Layer 3 of a small transformer language model trained on English Wikipedia (8 layers, counted from 0, width 128). Numbers have three digits each and are written without spaces.
A neuron's activation on a vector x is SiLU(gate . x) times (in . x), where the dot is the dot product.

Input weights of the MLP neurons that the questions are about. A number n stands for (n - 500) times 0.0011.
n14 gate: 610652401440440639371506371383544539472586513488623424430500497441264480528471357692429399337709448497737510534463455431392478497279522484545464715548591618474685352582363510503336311599541590689619406794386450604451569437500450410578561393358456467483447476545419256321653703430331382503530580478484444527247349465277546388557561317563551553568446424481525487377415532479309459565528
n26 gate: 374512363613454700427376560330323421296549623445616473592550481440500353617536736594488715407627496694356469609361637770380612581357578417653468426643623608660376529523171555607342520526413555669382445540412615582384510262755254523542525623677310684521382375273551565352670550474141436355467500620523375511722676727599627563322139469365442599560600477412417523751434550586520407556527
n27 gate: 492714500464587452504337622477516578708449485442735534659523407622543395500539325389481285405453367500524606382452473571533341379847466635311623576227428508354401330538519596798663516378699492513539605547307447380386497424373421623612431606593571465722703475492434418290451337319516272581624572314362676500536604549417473518717704500511311545714470420552526942650549398584496622257493
n28 gate: 747386611449584573458459406311545460516522413429346548487642462535440543778610386570454529588497550393217626459380598476339439448287363500645385364236393329444529439590540503525419583639479510369510384547590461366497491383407416414586724661460446453400481528470573494638298432435338456399658705497461671786196510435449473410500375569410607497610474614519668411543636491475514484607510
n31 gate: 536661606645434444659431602109315441561199655576483805478588461777404482457624442496641615568436487625260313574415756426435433731642460505473384301635472316437563567412568469521385541717643257465351619614704155109316363428488275491610235553114513514505364462505787272225481411513398684090274464518491302457453419637434445530580500302770451509617438759456452396541337765435373375500618
n34 gate: 474430515585518321645504428541730575521447504507699576661678632539576647671379218489391686568617496493561127486415633599294431321643504642626500619507570379541437466780387507342358508593402389718251429530576525380667520319571649507338683678422468485364605685333429489477421588437370606229527467529418592447391686394775391651562545504573551335479504478308686437481472595408341496607316
n68 gate: 496500484571556511410618645234440881533606549636620496252515397584601740610795508456654313516547537598539839614309451476727387564438340615462524514486424446603379465507681291536601450562351511656661454364751552424562449368577361782370592395273578434368418410588446426620310500568414558512588239417633423431364404680682519774398477355485365263474537364440426374672476384445480545474481
n75 gate: 543417360548624507352524433493595576538325482314376535691500361645357485569412639552424440442544559300552436618432475441562394582438418475460392544436353394776589447514555414401525485358747478452597471551493486305463281608704634584504439493551521629277500422201631584447774613405337518371650739379396632456481349535693346728293648611380684556718535586717354507598473745606571436531423
n81 gate: 375569349584572748590394379674485415213584569483525457677706273366586448436515453688578406310451595726492631482366680481549359652563526644331580382428716500566595452395552386417565556535418544565415526519399547423466566355497327468432372493330421661202173538673578475361597446323500346337600478482298689713481434655482541615668408672464417436472572482507454419581492781588692307525646
n88 gate: 731513857318516500451286646424764470431556331606760660525574609460560449661760372367635566689428428392758388725504575556765504611623304580605474638535285513220512628208678508413586547569633370463542483457414521671457522657531595707533337705297553479491394500441636557540367310488612808549447338326437719389456441677582807417708588387339455508540471616708516366706478488180373720371443
n101 gate: 287535459398532486268366264500415714377242532582259543611597401518519733532385561715515296531619430301313536479428649301518619543578624632690428510507431169402551551514578231631295337458601394658489511396547572363694422521456493628447519615320592470527471459274452475596365691503662582666374562637442580448523580561407437645514676453558576564461579703571496467452516752322366583472323
n105 gate: 623314764476390504586422646492686550582489492478662681515696633626551547489488435537663621488484412530390435581633561670441511727313190380677754688615464606446363571606204377576428664652569588666458562625409379448504686392602489571343617587581362673456395572477613414468427473551512461402524248553454697467593531485500402533187554581379299463459270664451682658562704496291556755732776
n106 gate: 841480339369515496328695524504617577618529541364335654575462607434492593540551402430558538648516570341735628794712561579610323508671454558312689266421552473542447415665337801525684423559419236424473612368477553564566613704640324585664504598435325340508563644454523474773322504428465434730376515394527640518520328744649504605614607660594609485452399542507445489404358359259632473364296
n126 gate: 363573388544599332595410368625340351478344435507560458653580612407528437343263431440449443408536403473647370478175535320683554439520543336488460705431524278349392572637453504412171500208438831440648653658278397675488583515290603240534533622629496333426413463558284598467187600632548468578472519331601561482635551278435615493558403504577531639317634608545737601535199475619350616586625
n148 gate: 379558620332524599443510525375678455407411453377556443558635646487525573616661578520274649500433477189659469361453507429474578402678394535517553565716561763555602198581573527435341608513489262538479472332541544439461574452522328600684399618389493535543446552689730433344544551678486532504576216486445569751348400476463651507770386263575500540404493456601623610479606411480554520487533
n154 gate: 356298353504671485666380597363393542387514252454294415526437475395535626427377459456374645756569561264330344707626334554619318269642722500292652489429306315251485521504714376618318546464424440446652687435511259524597500525541396562610607504386522388587482379591508386488392560550554292747737414272602548707480727545504427479608390613712645551591541519515540647360496618464378496290603
n173 gate: 323275339726496452620426453485456500419298455568537270576477393301574512316422436662566504467469526504850311389544657390643322542586370527296369308446388422339637415301481366475474329459516665466427523566387549480610616464496474455586423767550522500609687511404426295306472640413524375382444667432324412405399619455500824591580585634432167336091534721362456519539467482419616614632399
n174 gate: 617426320484454324633399332445500634676571680774392588573599399545726670582524435665602649508354433566624561317386543444407504469488566613481392441511264425566488500676799248412351532286541730487582524464542653362691500544429397489671692740747666524443546504554547515598504431778464536533581539527753375603610469397527555570415851620848404477463443550667481087547417450526545554429326
n14 in: 500360468471407460408449428528504564581544538648302648448524595456550418544279604348422500715564537365615279581683423594487241490461832327504511642323529475570583461366677647407569628544322591585317348731589263581453447575455462517555541376616592536485596533416589391489537517619547393693412326330258352344533535683599336424500574346555362340527417319561415486321515442513478760638588
n26 in: 451460461383303522526449356348623439442486511287424441507593649380431795536658403573744522565354417384589563427599515352489593712324380363258461528719464654447736706226309267589530286431736436713705714604481500401473382542642307599610488333294397442433478688390500478440568519472741419480362350627455632436647474281500527486448405278370321500482422433448507587390335281399484579529423
n27 in: 635578512295526324394464688681575481669425416367489339426559406486508527514375400590526383524633443396481437543539653423428275471530437571511558754448535717507378321471530358613768720536429571488372689656496628359519433370469515533627382298383656496480617718676583536500433445637458118302430344474496548330241657669536420292396549724404522482557423355394587728309627239450355582385591
n28 in: 455410374381336625562471611238434620554653442329415500504310618546568455604576192407575314536387582180321559539601626721358463606406315343563538573490309485589666685427601437665496477357398463381560383383496577682413470462486332453522457500530745242605496510485451641422504346696557610708721618489470486549660500562388655468493377352533449464447555548811295489776472445457531176443579
n31 in: 359531520550400477652210490206388363575801481541746729553314318285327485626564270584637876505623435365206323407399606585239380600530253476388540431495332490374577563686677456500529544411495311436291755534629557378510526418536152538283730609348194282281230212563711358628546629354285287367490452807379464725260587576637406615404398461309557472747467832476308379495227906384282534612566
n34 in: 293571403493500526500510312579546421605681517557419374653330582305237421432576530500613440504452763658597580484493608618477513280479436527371538455433695583581463478630599547612500534487486575534616318483240490362285455611426291260569732447579586493461566226656442451350572440561367410582670564399310370417375514573411486542665595564583467405471370403345598564684442456510426571289559
n68 in: 280560379521796602500665517438359640759644552481500544324444300348438504621694440594640364439442445460329544613394484354430248520315362549435563569432466579622403504424665310527524492523216390779590274405668640551583366367448392571460598396504389467239444439508521274586435504412366517530746222375663321434598537620464467899440349496400476287727648427563402252382189463737415625246437
n75 in: 668391316682602293734661410395697580535317402429290480520410519557232375665378579492114625543297725536533492393483532328511641516658583472616451643358542472532737559539625520496457339339449528509480544549449402292667578429642625461853253426588442496278259650452472706450204638380500634584496405717420409708492273633628646658409600564426626624489461334690504552548322419378325476511372
n81 in: 301565468697355751496541480586455480571344698500582485596691365395674342485350561612492454278638444546460642455654446520213358569528485660508532657442500710438458353607351368669638398657508609659520630484153553484568441322407428447432316424504432683328212482554763258439364446346292377208472504504422692622725535550629500676458551345347370549575706569686477449278521668474654600429519
n88 in: 718471585337318709319473642491427393500451468539646668500550433251377242313223399553584296410674509482595290416534320614504714495205426384699562500349786707634605449341215675330323247420476477567602463566727064486495517699652505428302490301467751575646653313482322455505358728665410462671543307399726741154544667305518777605546593449418464540704677239257558653370264636672539395611603
n101 in: 304698333754464644506541588560510400500462653425370607520464494347301500475419651513510467525611437493656663525337517364576467396594460483666486559354580537659385338422523520735415631503395470709590477547604552528395521497646516561345451477280571537479283784364520610580735471453312497465548434733579555767650430370594594372398666497516412545424477513561554652527584494633555467624571
n105 in: 307567163446386450312488463480521488573565370579323484382358345041516585620590571585455449500447700532558591550492248376592263658650600609291562530421550333460464352437569616591666265600250468340778557541488520471594547429581492582543673732375504189529410406516573313475407638508252406852684548563496441238386496792664524496548528524322567469446657397430376432536411611672278325419609
n106 in: 748459568459442398354591536437289425689605458349376508485226458319564400655376636496405438568564444593464326594410457803319442376472535255504504478419570680629566399550583789493600579519446480400161619353581577467653451699353438565393669504749588476624523555312226699616479535530609640761274679461684475563426469704653320456325445567338755435368461364412485359429342500290488442564790
n126 in: 545441461407470442423551450515480655591751577479698448470530815460646470713424441482640423876588421522373663330504376581543544574607564394598523603612547596650563476574382616411733618442564477725474428672651452696600581715479533402537611651330467519757445451466154540500679570450380462746449709704508579276551564603493435482619575211552526351356485362456645609319209624504441344587365
n148 in: 731247601477259344555587523367738504344518459652464652452611467551435466754515481478481537382178301623643377536492372430504437318489545561696407777479678512541616330522748571539418573700576549270598656542574359346404503634472581559405425615470515519583511560753435441571384585642566477432532410429308514439318458719651408279698447447474645639388604354386351372303728379442405496232412
n154 in: 412588529438681423539731422746567423357466645170515335429657504400406317415642326354423476448545443421512504515446671385239508394196476436696417402496542386492433352692261687606445362388593536504488334532201461667320500571617520415668500657319329500277238726344431387420360413406504426314684579599424507314454492535453374496425460660618622395561661643734481360359241452531274603266278
n173 in: 440396459455508183395531533500437404500557181567587644594722466260318407473129382706684636368734523480707555477657532582447488629339540616425565343444654601508610427453263350552457416595479385583369512754629438649739489496743492565446646578604531460596597340556524434375613457407418265395276449476274467440292627442485746429492397718254465523511734740488435385560323464670367756591646
n174 in: 518374309595522574461532631408684437616587489452395797407253416493612474482314612507430486681463500352328486619561340466679640493678500452643718624439638299555638217307441565524565459532469332181507622670554525367679464497403629284514381289445443493688400617471463639492283406668654515650462482709504450375473595346553444528431412365410496394384464478692147551460481403423489359496645

Each question shows a token from some text and the vector x that enters the MLP there. A number n stands for (n - 500) times 0.0087.

"De": 386417367565550588370511721410626457410363213490593478593499592396590299593675536467478561303436521568329782358603478710376371289690561778619463681662479505334546515446545468547514669444399413526419545642433565675653414558422366316395700421581808337519689513398604416631681569476601507335549398597459319493481390564546476446617420400613533293611340584532814738323478421558470406336397
The most active neuron and its activation: n27, at about 4.9

"ip": 494478316466549658368281646397438305334524445635428331496436474203614360464454402599785403247398630439376838349486541455333460451315593753516446556644739375472399311539410447475394577673307463690482469611495535426670454594599571261365601409514595515449740667418486557561506738547575603387578269651342564484466511375540350430555492584601474466552371408619510643628401415380591522420241
Which two neurons fire most, strongest first? n101, n34

" by": 460639253222434421525504715509442453163524608619349482349561536218713426448678552586513585380326636546346690374582454628310530585619636459452515673504541382487449438529562333492569518538557433597415512507432476513582459516512518337471547334605450436278547612369361399678615467473573630511506648678367275429401232406560529406543690430450608405739732508546681681518400351440610660497435
Which three neurons fire most, strongest first? n88, n81, n148

".\n\n": 565430246337457444324475619536519518339273389630471389461515526191762422607758463577524512310384484682384510610582571738475611636429505615478463573415539335446608456449400410539490778655775271477481492446390466467752502504428569336446601451463484529419589468476586364742503735535684640589637681616437426517295690452522475488424459428641579464602298504361768671419317447518523536441572
The most active neuron and its activation: n105, at about 1.3

"le": 533410356404630591246281758487436488331550406388364344561432356361506240412625564576464553258429545555375703433589646472194478412484622818677498470443541468398595339652361342531488411591398530562448440538491541605710545513601404366400556510479710485410592580384476488715716535630706573499491289722376472526422489382519474275434446426618622353494205545473776633325381431519566538457398
Which neuron lights up most? n101

";": 485544340426593494470354549426583422311383351643350478360441445442854334494701533487678567505305586604223537591552536597403469458661381792490558554554662322472464329500706378447399487463425357675414792551475478486705287638465547331385596495484487458301382498339474443718606501514470654511490574543501327658455520404483655288257715494607589462605467610603632612423336435514609447447452
Which three neurons fire most, strongest first? n174, n31, n101

"ok": 515511278477570670236259818427623413345469417531607407539404565227545352650638516650482595346490594478259633449551542484522457468513550779675462550677362539375575440501409456585466508612487606499379497651462235576668410643410380350397548482718491641576530660535441365594808664657566685502563351608435433738414360382672301424507564483609439497584434484523673702645366457439679535592325
Which neuron lights up most? n68

" S": 355542400351576583594493606562478468475284375635374244535458574353615264426569424611550492305443679604377748485522368495482426526630474892285683638572616417373449364466621468488530519479526417536475575727476582657529259470365572431285789409498582540414638481487385555559677581706752719327516426625246326563388436491566600512387377484493610422690506354467622698308394465312438660406443
Which neuron lights up most? n27

" O": 404497304505514492342489770273573297315215456647455390639602488390609325513676349540584438409533570588400739449566311647442339282300489905307554680643520558362409427437654423564486544519530357603504507636565567634746513582488405513349676427492513438454631544429497634597748562610723478304657459587471402372404538363552504451527489294580559484542324549470651732411371319412550520381385
Which neuron lights up most? n27

"5": 512305269316521422233483630377568338397353378466532218484456448410650394330786365604475528420327510382611506458470468607464349602543637416335589515492628481426492202505447398428423396492199528427447559797574520571576423479618415489358658559544446477313547568415581474588651730644646450499414387446262482564320462389498358522542402678460685578646590491570703642436271442512693483337348
The most active neuron and its activation: n173, at about 6.1

" on": 684179319265344296290455653469630517157454458663494419439433454266681370402599461578627550461325666558297670414700678553301433468528616583447576591556412435409439469450663362463437481629511297540411479392476419759575522522515500466460565354488603449341613606469555253602650559577534543570597602630386288479267385473474501396504675368537545369666583576483688648499315499469659642620429
Which neuron lights up most? n173

"ac": 576462510352529558248320500323597435392401422634579292472498570122684370401609490563525479311310375611293837460606396615402336384434503610496371579444580526448423560556403378438378508504596501534523536657714421542638391653533471349420569471409630625560648584317577424595601671731621613323497233562361403440557484513429336473459543362556544560544374498544610618533408400410471537157210
Which neuron lights up most? n88

"6": 574339308200385597330357636215472344573453490380337480322726582351512407662711548563456575345264562553491663366572508510422368467461666540622336608622497531383532307627636444374462495631546376426344444598490445479616365408733626479421653537531682452359559520300526447623726570568694695480406562436362447521411254354526448412495587384527787508640397694599574565393270492586547502391365
Which neuron lights up most? n148

" be": 546388343418571399520288746322566427325427564536529369615542516350611312517807453432573526531316650736253703470628345554225475705555530521705495523459590512666556507476483345422561493489433452577509422407430421678467545559528479390311510579563633455473659640327407356539469452501793642550672488667455228632274182392544520442633792504490477579493470508523687527232397446507605455533377
Which neuron lights up most? n28

" And": 615445285459681621413382645307594415357495685605581535497657574236518395600615426532628510394442674617295807554526498597418392480388652722507669585471639424467438344389537462459554531496493422614393641519601460873697367435443614262437517516488628236504696561534588531403545610550568643427509460498351230405469402434330476362380709535593553539551424390480750555547362330510659592190298
Which neuron lights up most? n68

"á": 441777362484460680435490564475386363403374427661538425447631495194603285412599256583440468367417512832358721437544347467499263345461618693463408599616747589547496271496592358462339585560496587737290427610625514629861469535621443397371585527457536587403637590412554494639785513485596586417510469483553431659423453344609510324586442370441510364601462506582652503518353412700539490267326
Which two neurons fire most, strongest first? n81, n68

" won": 550563259293324430531421468482526490181396765521344470549622519256550200426595477586539487390509645717469684559799358626294417463460568557449393534484609375503477473423591429356663554639543429470430537410533478658541341474497520336517659382592453471212541560401360554652606461571447660527375595611452365651391288511436436347608642133415452530655427574454730603300364435577488582487314
Which two neurons fire most, strongest first? n14, n81

" was": 505485181298484462464382621456667493183391645497629533439579555300700380584755472482524465286393683600217616460677464585361583697454490648647458572399553419548631391417465539348551462763256456582525496462398449674585386438559433374363488426570509524339651531388551401672533527580561640491593688561546322634290405388475491401665564423587601509493441463457726528234351372422632493574341
The most active neuron and its activation: n81, at about 1.2

"4": 464289217346510447338494703431633275409298390390472169587619396459644385287790288594457551445230476498514565541388442617409428502636709485411565556439544522407560378517461400363389419574156485362440552777532446587512410540662465423318588521535417491331552585386527464450634760603589495494451470487342418616252446425461493498468473601480567516639555534663751513500351376511657459396433
Which neuron lights up most? n173

" (": 553413210366555262301419563463531418297386409578484377300444685316759293368626410470698595424328673681319649504540441744557426465628435682528516546469532547413626379474388507484438592446538337544479591494452482635532479448306463454325527483400524450364516539356287497777730608460629541515636399687483364567468577519517595399611684519613584555586335603468710682435250419477648465289484
Which neuron lights up most? n106

" C": 556598238406582577450485540393499365386400448634527168544425574305589392543583457534557547368401541596391685504435534554405382560542461902379607532469626561584598323401530537385438525513660420627410578687653480523697382430618526443299635343394650291377743548480437621722798631554700597401496574679258262600533298404496482558442386396498467414634510320587632624443381501393365622285466
Which neuron lights up most? n68

"0": 646396304147496476333322581456646383647357472463348549405555679298591314637657277673445488261332447477568642292649498587509447494504578597686521390655459540391443358554528433471398410618434367525331720599661455445571460461604527383419637537496616630378650612274550394835601533610547594369406556490471437624442355422514363375589451402450648542482499436547725638329328448554620417409349
Which two neurons fire most, strongest first? n148, n106

"3": 442372296225457430420474688338572287677222348421327267472588522445641369516733397580545621342256511528525634387592356556446475484559621600472335457407620554333559342598557426304359386632237516434452488679631408569644415469713701368321557518495455588337493673369566544570662660484609621559455528417315485620490349404400482484377562588406548546662590481403717658560298440479517525423526
The most active neuron and its activation: n75, at about 2.5

" +": 462305332454420464293227463483789405522463193532307350485299393383688263611678431539571622265377616505335620432429389591385269450799586627525432647555403397559478499621518395364497618399563405660472512483540502555333347543526679464400540434504677520420464549296334459586527575583604659556322592582353517670517511462508631366362673287496638382523539323598797628276438392539563496438445
Which three neurons fire most, strongest first? n75, n101, n173

" crit": 681553390474291650369399537433459349277366571651479469415577732202681332372556464348675588371408442441341430481640372572318507426443401419323506555468536734338403450463507335489475495514373309626456266487520465579600400523517611358391725331585761432468465594349353517610387522611658644513418498576656496416424486503581549672528537563539314583494364485642734672341306509490369827268525
The most active neuron and its activation: n88, at about 7.6

" score": 468437475343302267360346573294447506331381586558409326505337415105541424538631445451712563364656582677524630387751487527388461455497505620509534565522531499628390364461562448365501444598608530639397580563364414689410475608512623259419668415789704529318526704327429469609707456485637680696408498685424409642195269467521600362507503486469435518547427575501619652308382367414650553527486
The most active neuron and its activation: n14, at about 2.9

" ": 542449270400423408357454587480629409395397403493664357455404567196651395542680376699774565240385479705404553511458502690431404640499254595652449599518501511571545455490513512367488634555540472635384624784586417683483497453506373369374644554478495456386497479383481444633735567685526599380487525457585317585404381408578635431611480325482429578812594491435770728498203554553529428265488
Which three neurons fire most, strongest first? n26, n31, n88

"n": 586535309431723518444441822463526468348461472432448282468459335218575217433552385448594520374351550495396804450528479661324363436436573875553566581516452695478545430614581429567492653476337545463361451715491391600697446668443461288438712549437582610537529572411613526696710556505506598216532381509448365583480430401601468463533513294552617598585477628593820655340497513490684365448366
The most active neuron and its activation: n81, at about 3.7

" extra": 467434401308403451384406492557438491238373468476462423513598277264440199570603362630717599286430423594281592391740417578408570426823549658463308573548609370482417465553550511303514496501647475636634296463557535700462444437560457510308573522636714540435603444304539429533411483558723572415366375690558455535409244358583582388609402398613569391599452496457795828444483437564492327543576
Which neuron lights up most? n174

",": 641441258258353439336329725349617491492449459554430489411554480350843258537777343471571599432297711524396666376480562537445411556654492661740501537621367498364415440532615608478502498513676402671422414507493584575594348604454594463466547478561614535397572607289664446740696514418495648458306626533396417601526464501431602376532618489486858446591451553469641610324354504435621553358368
Which neuron lights up most? n106

"8": 422357268231451534327415539146587361580394536391273444461742499422564349638660477586407550351212531454521616362614352563456412494415686523735284514586492605373608291456549381466449530605504496386387543567551458481606347612638598445407644518470597529357549525296540509665705584644640626435456618313508377497435201410501417452600605375551663586643491679627735546517320486380466500274374
Which three neurons fire most, strongest first? n148, n75, n28

"T": 466544297304401583556416463406493455413435510611350333599438637263541399703655474511663503318361497585270877520552536587331358487550474786444616417636543573285455447537695421535409539535603310528509617816426471703630341609498593398318578329432538490422610593353580476588730692499735588386525337515344353488389452421493497553382539448635538522471498475586638707514300225464455413429439
Which neuron lights up most? n88

"\n": 535364245442397373286452583485578351282221311548424425517369556286646307499667404512646480282384604670292609538545560751385503460476585583471495621488568338382587400532532386428547563532759275442473525470440361447674372512407541385443535342305556487293461450436501340765565747479524588476513561601462243673381551461486545415409462506585660472539413492474762612372314455647430569390434
Which neuron lights up most? n31

".": 628543243409561529400467718581600513396367384570284440485387480376725411591735506677566497332347518684326404357494466462374343613644469807548340612526484520467579366459482498249426443490440392600507594526522562640603274604369545362354410480342648597344605477329666433620702713509523600565466686608287488538600652410585493365428718443519692515646436616408626761501352530686514408508495
Which three neurons fire most, strongest first? n101, n81, n154

" g": 543592315393433644287480529283517545437449510480697190604415532307640290657562307430520535461320637630442718432547552534394424472438582746455476524373329476619596434344559351719421518378423375533687481614441393579309379528540563367454639597377491596482675681272544646571554507506668715479541470828165418375424317431410512564371545546630578417465418404567638680424344374621639348397415
Which three neurons fire most, strongest first? n28, n75, n31

" P": 504520308381444485381418433295549445392278501670528254541450570422565370598600654573692465284426744468411683456496419692441493579462439899372563446568631500342525339346616565715433448462544405622452586762518486550483269487402394375332751520354610273457695503394506536686698571680792714217414360668393350568465424469417430518412424418566512392466420408530631608381394442438535485376484
Which neuron lights up most? n31

"7": 421297255421561572307405610236649358356276361499516217426522503325660438410763464568505550530332533533576559433521371627515338494614664509308448531541620479263572287491356456511350492601202547347512498683484426500559446576667469406316703576577474560345510672344503401541676738648572556426469478445415355545335426357423453582576485664434667594713620613567629550578268458496610498348410
Which two neurons fire most, strongest first? n173, n154

" and": 632295201266465406425406605293618568475403516537443530391532484227854276487618565522488525402304631629298662483615618554489425581478402568495415608457430447424475354422603351505471436460511295586547502464446609505512332585396647334435630393690569592320502571401389304671660714600619618601575677573532358502281407386443522439569578393410664419584558398471771620379411477436604565374404
The most active neuron and its activation: n174, at about 1.7

"y": 445474498369553529508323721453595473456429606507538371677403388239507244357609349544598446337311561527344729418751435492473312455263557777512390664611558521375556283594493246548367502724434490442500585644573567569735594536530374371412580355513605527488642666388683629733728662661529533430561267558353378500569502346464520419591635482558657486648380467459662703433404409438566491379292
Which two neurons fire most, strongest first? n148, n106

" a": 556510273221381458389504560396463463216469445578568441712625416170702339528614398531547672370534560572281684414627512435320360318568401524530389518520801311525633419446550408499596423504568417650522397497536546480459454551488534408369503473668494509294576581278429484631722408618588624359534665701567430633409321358561460455475633220571618423673628473453822602397442422464556480582482
Which neuron lights up most? n81